Layer 4 of a small transformer language model trained on English Wikipedia (9 layers, counted from 0, width 128).
A neuron's activation on a vector x is GELU(weights . x + bias), where the dot is the dot product.

Input weights of the MLP neurons that the questions are about. A number n stands for n times 0.0027.
n21 (bias -0.080): 25 24 -11 -19 3 -5 10 -6 3 -35 1 -32 -30 23 10 8 -15 31 31 -13 6 28 -14 -29 6 11 6 -64 7 6 3 -17 -4 -3 -11 6 -24 5 -11 -26 13 -9 -33 -16 31 33 19 10 18 14 -15 0 8 0 -14 16 3 -52 27 16 -1 -12 31 9 -19 -10 17 25 22 3 5 16 1 -6 26 -5 23 1 -2 -1 17 5 29 -7 2 -16 -6 -11 -8 -9 -30 -21 -11 -3 3 -17 14 13 0 -1 18 -17 9 -14 52 16 5 31 1 12 21 11 20 -48 -21 16 24 -6 9 24 -21 -27 -23 23 -4 -3 7 10
n51 (bias -0.197): -17 -5 -11 33 1 -24 -13 -16 15 6 -1 7 -17 -7 7 10 47 -9 -12 3 44 32 17 -15 -1 2 -18 -13 18 -15 -8 -26 16 8 31 8 -24 28 36 -3 9 18 -26 -12 25 19 -22 34 13 27 23 -26 -32 -5 -13 6 -23 8 22 8 -25 23 -6 6 5 -7 36 -19 1 -38 -13 -24 -10 8 2 38 -4 -13 36 23 8 17 -14 -8 1 -20 -26 13 -29 36 15 -5 8 5 5 -11 25 5 -24 7 26 2 25 -11 14 -15 39 29 -6 -23 31 -15 -9 -12 3 -18 13 -37 24 -27 15 -11 12 10 12 -14 -16 23
n87 (bias -0.258): -18 17 -31 11 -24 -35 -7 13 -20 -15 11 -40 -49 3 -6 -15 1 33 -12 16 5 18 2 -19 -16 25 28 -31 58 -29 -16 -23 -3 64 11 -8 -35 3 18 -2 69 -11 37 -62 29 26 -58 11 17 19 -17 -17 -31 16 -28 -16 6 52 10 11 -51 -7 -5 14 -15 -58 13 -7 -6 -15 2 -15 68 7 -14 -7 22 12 29 14 8 -45 -10 -8 -8 -28 17 10 9 -39 -8 -20 -8 19 21 -7 48 -10 16 -12 67 -49 -21 -26 10 10 34 -3 8 -1 16 -26 48 37 -1 -21 36 -13 0 -14 58 -2 -6 48 -47 -5 -11 -34
n89 (bias -0.123): -9 15 -8 32 -54 29 -17 25 -40 16 17 -48 7 -29 16 -8 -7 3 7 -4 -18 -11 -10 23 -12 1 11 -17 23 39 0 31 16 57 2 0 -14 29 -25 7 21 11 -32 11 -27 59 6 22 -10 -45 8 -23 37 3 17 3 -23 -17 26 -7 -20 -13 39 -12 -24 -19 9 4 -4 -17 10 7 24 -23 -25 0 -32 -7 19 20 -14 -21 2 -16 12 20 -10 -1 9 2 23 -3 26 7 -24 -6 0 33 -26 21 7 -17 6 -23 -1 33 17 -2 31 -22 8 -1 -15 -2 18 38 -13 12 31 -34 2 4 -19 6 -24 6 1 -3
n105 (bias -0.147): 18 18 13 -16 -46 -6 -30 -51 -37 6 10 -28 47 31 15 -5 -36 -15 -22 -5 15 13 -39 6 23 -13 -18 16 9 9 15 -12 28 78 4 52 -5 2 -46 -15 -5 40 -20 -1 -8 23 19 -34 1 -10 28 35 29 -21 18 21 10 30 2 35 12 -6 31 28 -20 3 6 8 -5 51 -4 22 2 -24 19 -5 31 -22 33 22 -10 -25 8 -44 19 3 -28 46 23 39 -16 -20 -30 25 19 -25 -21 -39 -47 37 2 -5 10 -48 -24 -44 28 6 -22 47 3 11 -43 31 -23 1 -8 -2 -13 -35 -65 2 20 3 9 8 2 -32
n109 (bias -0.079): 30 17 -19 -56 -8 23 -89 -25 -27 -20 7 -14 -38 50 -17 46 -22 16 -2 2 10 21 8 26 17 -29 -17 3 -3 3 17 -13 58 -26 -25 34 -19 -11 -8 27 -16 56 18 -19 17 34 -38 45 23 -40 -35 3 37 -26 -6 -39 -60 48 -6 1 -13 -28 4 2 11 4 19 49 8 26 32 7 -7 8 41 34 -17 -9 27 25 -22 23 5 60 -11 66 6 -73 -15 -29 -11 -38 36 61 -24 -15 46 20 2 8 19 29 -5 -49 -4 35 -17 6 46 22 -45 -61 -15 -10 -41 27 2 45 -94 -17 15 0 13 8 -15 -43 -34 -19
n175 (bias -0.098): -17 13 -11 -10 -24 4 27 -2 -1 69 -11 -44 -13 8 -36 -11 39 34 14 -3 2 -2 -22 17 -12 -32 -4 9 5 55 -30 29 -20 1 7 34 -26 47 -16 -12 20 -15 17 -48 -1 -12 -12 11 20 42 32 -7 19 -18 39 19 31 -46 -18 55 20 -64 -19 20 -49 37 25 15 -9 2 26 12 25 20 -26 -70 -54 -3 20 -49 10 -45 -67 14 39 50 -35 -10 -1 9 -3 51 -31 -22 -17 -18 -11 -21 21 7 -5 -17 31 -13 8 27 5 -13 3 -33 26 -14 10 16 -63 -11 17 42 8 29 18 41 -22 15 1 23 27 -22
n246 (bias -0.097): 1 22 -35 8 -7 27 -42 10 0 43 5 9 12 -31 -10 19 28 7 -44 -2 19 32 16 -3 -7 5 21 -35 23 -3 -17 16 10 24 -16 -42 27 -5 -4 -47 10 33 -32 -6 -37 -12 -56 18 32 49 -46 -8 23 6 22 37 -25 -6 4 -2 -25 -2 18 -6 4 40 13 35 -6 13 -7 -14 -3 -36 2 -29 -8 -17 9 23 -3 -32 -1 -42 -26 23 -22 5 26 37 -21 33 -44 1 -4 -43 -20 8 -8 -24 -38 -13 -29 -42 20 -32 30 9 -15 32 31 -12 56 -21 -24 22 -11 -13 -27 -16 18 15 33 12 15 -60 8 -14
n281 (bias -0.146): -13 33 8 -22 -7 38 6 -1 12 17 -30 -5 25 50 2 -39 -1 -15 -17 -18 32 8 25 16 14 -19 -30 14 -25 16 -11 -12 -7 9 -33 -12 -1 -12 -5 31 -18 -8 -47 26 -17 -3 -9 15 -6 18 -34 -27 38 -38 -45 25 -13 -17 -21 10 21 27 15 31 -2 38 16 -9 -22 14 -12 25 4 43 -25 3 -39 41 -51 -27 -15 -24 11 27 62 -15 -4 22 -28 -2 -47 52 -11 8 -14 14 -4 21 21 33 14 -4 -7 -31 3 6 -18 28 31 -39 -24 23 26 -31 -1 6 -24 21 -55 4 59 -36 -38 -18 -31 8 -14 -63
n296 (bias -0.044): -3 26 8 -17 -2 5 17 -3 15 12 -9 -10 48 -2 18 -8 15 15 -12 -12 1 -18 -16 2 47 16 -4 -41 66 -7 15 -13 11 48 42 -30 -22 32 8 31 36 -48 16 -11 3 14 0 -13 13 8 -22 -29 -7 26 1 4 -12 -6 20 48 -24 18 -18 31 8 -37 -1 31 -37 6 17 26 -22 17 -14 -44 30 10 -50 -15 17 32 -1 -10 -19 39 -16 3 18 -11 6 -24 4 3 37 16 -14 9 71 27 -5 -7 -10 15 23 -8 -6 -10 -20 -96 10 -4 -25 8 43 17 -42 -20 -20 1 3 21 -3 21 7 23 0 27
n305 (bias -0.065): -11 27 -34 41 -28 3 28 -17 21 -4 -2 -16 -24 24 62 -7 21 23 -51 -18 37 -59 -63 25 30 -12 -51 12 37 27 -4 -22 -5 22 -20 6 -51 -36 -38 10 0 27 32 -32 23 10 -52 7 22 51 -2 -51 -17 37 43 -57 28 7 10 -27 -58 -26 -42 -6 -38 -7 7 32 -24 -18 23 20 -21 6 -21 4 0 -26 -15 -24 29 -28 -16 -23 -33 -23 -42 61 15 55 28 8 -65 16 -38 35 14 14 -26 -14 48 -22 -26 -21 -18 -22 26 6 7 21 55 5 23 -3 -33 -14 -32 25 -19 54 76 -12 -15 5 -2 -16 18 -27
n369 (bias -0.086): 28 49 -26 -29 -17 2 34 -8 15 -19 6 20 11 -28 4 36 30 -17 1 10 9 -14 -10 4 -23 52 -7 11 28 9 6 -42 14 59 35 28 9 -14 -29 -11 -73 22 -25 7 18 11 -6 -20 38 -35 -21 -27 4 11 21 -19 10 -48 -21 17 -22 -41 -22 20 -46 5 35 -19 -3 9 -20 -36 19 -10 11 25 4 20 -10 7 21 27 4 -9 19 -1 -4 8 -4 -6 -31 -2 4 -25 5 -50 19 -19 53 -10 -2 -18 25 17 -23 -4 4 33 -31 -33 49 -26 -8 37 17 -14 -20 -16 12 -1 0 -16 -13 1 10 -25 48 10
n405 (bias -0.162): -65 -2 35 -70 -24 30 9 -37 -13 27 -23 -21 -31 37 10 -36 -11 31 -11 -17 14 -9 29 70 -6 9 -43 2 2 -22 21 8 -12 26 -31 23 28 50 -13 11 24 21 -32 -73 -27 5 -37 33 -4 -18 15 11 -28 5 -43 25 4 -22 23 32 10 -47 18 -50 3 -12 10 26 13 -10 22 -33 25 12 3 -5 -7 -10 -26 -22 31 12 -31 -14 -38 3 -61 57 4 -11 23 -8 -45 23 -16 11 -41 0 23 3 27 -8 -3 -32 22 6 19 -49 10 -34 16 -27 26 8 13 30 -30 11 -26 17 -20 17 13 38 8 -17 66 -7
n409 (bias -0.179): 12 -24 21 13 3 -1 -9 5 23 15 8 3 -10 10 9 35 28 17 8 34 25 44 -9 -7 27 15 63 41 -15 -20 10 -5 -2 23 -38 26 46 33 -40 8 20 43 9 29 20 -8 -18 21 42 -6 27 -1 19 -28 -7 -5 -4 11 9 -11 -37 16 -77 -41 -23 -35 -6 -37 9 18 9 -11 31 11 27 -13 39 -3 10 -9 68 17 -34 35 27 16 1 -3 86 -2 -2 -10 -54 28 -48 -18 22 -36 17 -75 -43 0 -21 -38 -15 -34 32 -22 -7 -76 18 9 13 -21 3 3 15 -29 1 1 -68 18 -27 48 -4 -13 -19 13
n424 (bias -0.075): 24 -11 58 -13 -2 -11 -58 5 4 -18 39 -3 -24 -6 -15 20 18 -58 -37 59 -1 27 -27 58 45 -2 -15 -46 -15 20 -7 -45 28 14 27 -10 11 21 -37 -34 -2 38 -41 22 -16 29 20 -35 13 31 -28 -30 39 1 6 -36 38 25 36 53 -18 -14 22 15 -65 27 17 -12 16 -2 -32 -29 -26 -18 20 25 -14 4 3 -9 -4 -65 -17 10 23 -24 16 10 -8 22 -19 19 -38 43 15 36 -15 -6 11 0 6 -26 36 -21 -5 -6 -19 15 19 6 -19 35 -13 10 -13 -66 2 66 -19 28 55 8 60 -9 0 -19 48 -28
n443 (bias -0.168): 31 41 9 -20 5 37 -17 -13 12 43 -9 -4 -13 24 -17 47 25 -10 7 4 -9 -31 -23 -8 21 -17 -18 16 17 55 18 -6 -1 15 -20 -3 -4 -53 46 28 1 -2 -30 3 2 -23 -37 64 -25 5 42 -32 -13 -4 28 24 25 12 -16 30 43 -25 14 18 -1 -10 34 -14 -14 20 6 15 13 -14 -19 8 -15 -1 14 -54 43 -26 -8 16 -43 8 -44 52 48 -26 13 25 -18 13 27 -24 10 -22 20 -41 0 -24 35 -49 29 -31 13 5 23 13 11 -35 9 5 -28 -8 40 26 -7 21 12 -27 -16 -29 -28 -34 -7 12
n447 (bias -0.093): 57 11 -31 29 -58 -27 4 -11 12 -13 18 -36 -12 -47 -10 -10 -8 5 3 40 5 -20 -19 11 22 62 11 -21 -22 3 6 12 -16 -3 43 -6 -40 8 -55 14 35 -35 26 -8 -18 -7 7 33 7 32 -18 -19 51 30 48 -18 46 4 -37 25 -10 2 -8 24 -20 -43 29 -12 -22 43 22 -14 -35 -12 -37 25 -46 -64 13 -22 -11 5 -29 33 -1 22 -5 -11 4 4 1 20 16 -15 56 -6 6 22 -10 2 26 -11 -22 -37 45 -14 34 -37 29 -28 -27 -35 17 0 -72 -6 -1 9 16 14 1 -8 -7 15 5 6 26 -32
n452 (bias 0.004): 10 -4 4 32 3 10 -36 8 31 -10 17 -39 20 6 -18 47 5 41 -4 -7 19 -12 -1 -12 -28 10 8 0 18 -4 32 -23 -5 -23 4 13 -40 32 -36 -16 1 10 12 20 -39 -7 23 43 9 -26 -17 -25 -4 -6 12 6 2 16 -34 -40 -14 -62 10 6 -20 -49 10 2 8 76 -14 -38 -23 7 1 5 -49 3 1 -7 20 -9 -7 -9 25 13 15 -19 12 25 -46 32 3 22 -33 -36 21 -10 -5 3 -30 2 14 -9 58 42 17 -5 11 8 -29 -41 -19 5 -8 -16 -3 46 28 -27 -6 56 -39 -9 -2 -47 -5 -28
n470 (bias -0.115): 35 -16 -5 19 -3 10 20 -15 -18 -8 -41 7 3 13 -17 1 4 1 16 58 -1 -22 -15 -15 -5 21 4 -8 37 7 38 -39 12 -16 15 -20 -29 -21 -19 37 -50 39 -44 -48 -17 -47 -14 1 -15 -6 -13 -37 6 7 -15 -9 5 44 -29 27 -47 2 59 -16 13 -9 -16 -19 36 5 -25 15 -26 12 -35 -6 11 -20 11 -59 59 4 -39 -25 -12 -18 30 -13 -10 -25 -29 -19 -9 12 -45 13 -20 -9 -37 40 -6 -16 16 -26 35 9 0 -12 -40 -42 21 -60 -20 31 -16 -7 11 -5 -2 29 -8 12 2 -15 79 -7 37 30

Each question shows a token from some text and the vector x that enters the MLP there. A number n stands for n times 0.07.

".\n\n": -1 11 -8 -13 -15 22 53 3 -24 6 3 16 15 20 10 15 8 -10 7 -4 -28 -27 13 24 6 -5 -10 0 5 26 6 -3 23 -9 -7 -29 1 -20 8 -5 -9 -32 36 -7 -5 9 -1 -11 -55 -10 8 20 -8 6 0 -7 8 -3 5 -11 11 -2 5 13 -4 -1 -11 4 -15 -40 -2 4 10 13 22 -2 3 6 -5 5 -20 -43 3 15 6 0 5 18 8 29 16 11 -44 -26 -3 3 8 -14 13 -13 -3 -12 -14 7 -5 4 -20 -24 -23 9 8 18 -30 -11 23 -12 -31 38 -29 0 8 12 48 -46 23 21 19 -4
Which neuron fires most, and how strongly? n305, at about 1.5

"P": -14 -3 3 -20 41 -5 24 -11 23 0 -8 -5 -43 5 10 -38 16 -22 -6 -2 -15 8 28 -22 -5 8 -9 33 -14 -18 -15 4 14 -28 8 13 27 -11 19 -15 4 -4 -8 6 0 19 0 -16 -29 1 -22 11 -21 16 12 27 13 -5 -8 2 -19 -5 -1 17 16 31 2 10 -14 -73 27 -27 11 11 5 -20 3 1 19 49 12 8 17 -1 3 -2 -2 14 19 3 1 -6 7 -17 12 3 -26 -4 9 4 -14 -7 14 41 -19 -9 -7 5 3 -18 -2 -6 4 -28 20 24 -20 10 11 -31 36 8 4 -33 -4 6 -26 -17
Which neuron fires most, and how strongly? n51, at about 0.39

" reg": -4 11 7 -3 -12 32 -13 17 -13 -42 1 -1 -23 24 4 -28 8 1 18 -16 -18 23 13 -21 0 -5 13 -10 12 -37 -24 0 17 5 3 32 -9 -12 15 17 -11 -43 17 11 12 -43 16 3 -9 -12 -48 27 -27 -1 -10 17 16 4 -24 -8 24 -14 8 -18 -2 -13 4 22 22 -2 21 -5 -4 -25 47 -27 7 52 2 23 -26 13 37 15 -5 12 1 -14 -5 -5 -12 2 37 -62 0 -16 16 -11 -14 -7 15 7 -29 11 6 19 5 29 0 5 -14 -22 -9 1 15 11 7 20 3 -11 -24 -4 30 -11 -27 2 5 13
Which two neurons fire most, strongest first? n109, n21

"ially": 9 -23 13 -14 -11 24 32 7 -16 -7 -5 -9 27 12 5 -13 -28 -40 34 6 -65 2 -15 5 0 -8 3 -23 0 -2 7 6 -3 10 -8 -17 -4 26 3 10 -5 -23 8 -5 12 -18 10 2 -39 -23 -2 38 -2 5 9 -15 17 -13 -13 2 9 -12 11 8 -13 -4 -25 3 7 -35 7 28 12 -20 43 1 8 36 -27 -7 -14 -41 7 0 -9 -3 22 53 37 2 -9 -8 9 -16 -10 2 7 -6 6 1 -1 24 -24 12 -19 1 1 -5 -27 -20 2 15 -8 12 6 9 -2 32 -7 29 -7 17 4 2 9 37 -14 5
The three highest activations, in order: n296, n105, n89

"m": -8 -20 -25 27 21 10 5 25 15 -1 -16 0 -2 7 9 -4 14 23 -2 24 -31 15 -5 -18 16 3 18 65 -5 -11 -26 14 -26 -15 -24 6 28 -12 11 -41 -3 -33 -2 9 11 22 14 8 -56 24 -4 1 4 3 14 48 14 27 9 -22 -10 16 -9 -3 -22 15 -8 26 2 -52 15 3 15 -17 -24 -9 7 7 -1 -11 9 5 7 -6 10 -2 9 -18 -2 -9 -22 24 -8 -64 11 11 5 -8 -2 -23 -19 -2 -15 52 -3 9 -9 6 4 -12 3 13 -6 -27 3 -4 7 -8 11 10 -32 14 -8 -10 -14 -30 -3 10
Which of these neurons fires most? n409

"ed": 7 15 -2 -4 -5 -4 48 9 -21 -11 12 1 4 13 -2 -8 -9 -11 -4 -22 -68 5 6 9 3 1 9 -16 0 16 8 6 2 15 -20 -18 -11 17 21 -31 -14 -15 12 9 -7 -4 14 4 -65 -21 3 18 6 1 6 7 13 -19 -6 -2 24 -13 22 5 -32 1 2 -5 8 -40 3 6 25 8 40 5 5 18 -15 -2 -13 -34 46 6 4 13 2 26 6 26 9 18 -29 -24 8 -18 0 -3 0 2 6 -5 -21 -21 -4 -10 -13 -1 -30 6 13 17 -27 -14 4 4 -11 30 13 20 -12 12 7 23 13 14 -3 -7
Which of these neurons fires most? n105

"er": -8 -17 9 -4 23 -40 40 3 -13 -11 -3 -10 17 2 14 -4 27 1 15 11 -58 35 22 16 -20 26 2 0 0 -8 13 -3 -12 -15 6 -3 5 2 2 -40 -3 18 -18 3 -4 26 10 4 -68 -21 -18 11 3 33 6 -9 3 17 -15 -16 -5 20 -1 7 -20 -5 -2 18 -5 -43 6 -31 -15 0 35 31 3 -3 12 -6 -37 8 35 -8 15 -16 12 6 2 27 6 -11 29 -19 7 4 -1 20 0 11 -21 11 12 23 0 -23 -1 -17 12 -10 -16 -3 -26 -7 12 4 4 -1 11 -9 -14 -2 25 -13 1 1 1 -14
Which neuron fires most, and how strongly? n424, at about 0.29

"af": -16 -7 -15 -3 16 -15 9 6 1 -13 -10 -15 -8 2 14 0 20 -27 -19 -4 -18 22 43 -21 -30 -10 31 7 2 -16 -15 -3 7 2 -18 -6 12 -16 31 -31 -20 -30 -2 9 -1 19 -9 14 -28 29 -28 2 5 18 28 22 11 9 22 -21 23 26 18 16 5 11 -33 21 18 -84 -15 -19 12 -9 25 7 15 21 4 -1 14 -3 43 -4 -21 -17 7 10 8 12 -20 13 27 -11 -19 -1 -2 3 -4 8 3 -15 1 31 19 -24 2 44 -18 -7 19 -13 -5 -38 1 4 8 -17 -13 -3 -9 5 7 -13 -5 -21 2 3
The three highest activations, in order: n246, n51, n21

" O": -14 -3 -44 -10 14 -10 7 22 9 -12 -4 8 -16 -6 4 -29 0 -21 14 14 -20 -23 24 5 -7 -5 -8 -1 7 0 10 4 -27 -9 9 1 -1 -3 48 -7 1 -16 21 18 3 -29 3 9 -33 15 -1 2 -5 -25 -10 23 4 37 -14 -29 3 18 7 13 10 12 3 -20 10 -63 -51 -43 6 0 4 1 -3 19 -12 -4 4 10 30 0 -13 -15 0 16 -8 -4 -18 27 -9 -51 13 -1 -3 19 10 21 35 18 -18 30 -10 -7 -33 40 -25 2 -4 1 -4 15 6 7 0 31 -2 26 -2 -17 37 -7 11 14 -10 -14
Which neuron fires most, and how strongly? n281, at about 0.79

" The": 7 12 -6 17 -10 -8 -4 26 -9 -3 7 -3 8 -10 -15 2 -7 -8 1 26 -73 -3 21 22 20 19 -2 50 -3 -2 4 10 -16 -5 16 -7 -7 -36 13 -14 6 -6 30 21 -1 -10 2 11 -22 -2 2 -14 12 -24 17 28 15 24 -10 8 -5 5 -12 9 39 14 0 -8 26 -59 5 1 7 -3 -4 -15 -11 -4 -2 4 -6 8 14 -1 -1 1 12 0 -8 17 -17 -24 -7 -13 0 6 12 7 -6 -18 6 4 -23 9 -6 -8 -23 -10 -23 -17 -12 -15 -25 43 -5 -17 1 11 -7 -9 16 16 43 -44 16 7 -15 0
Which two neurons fire most, strongest first? n470, n447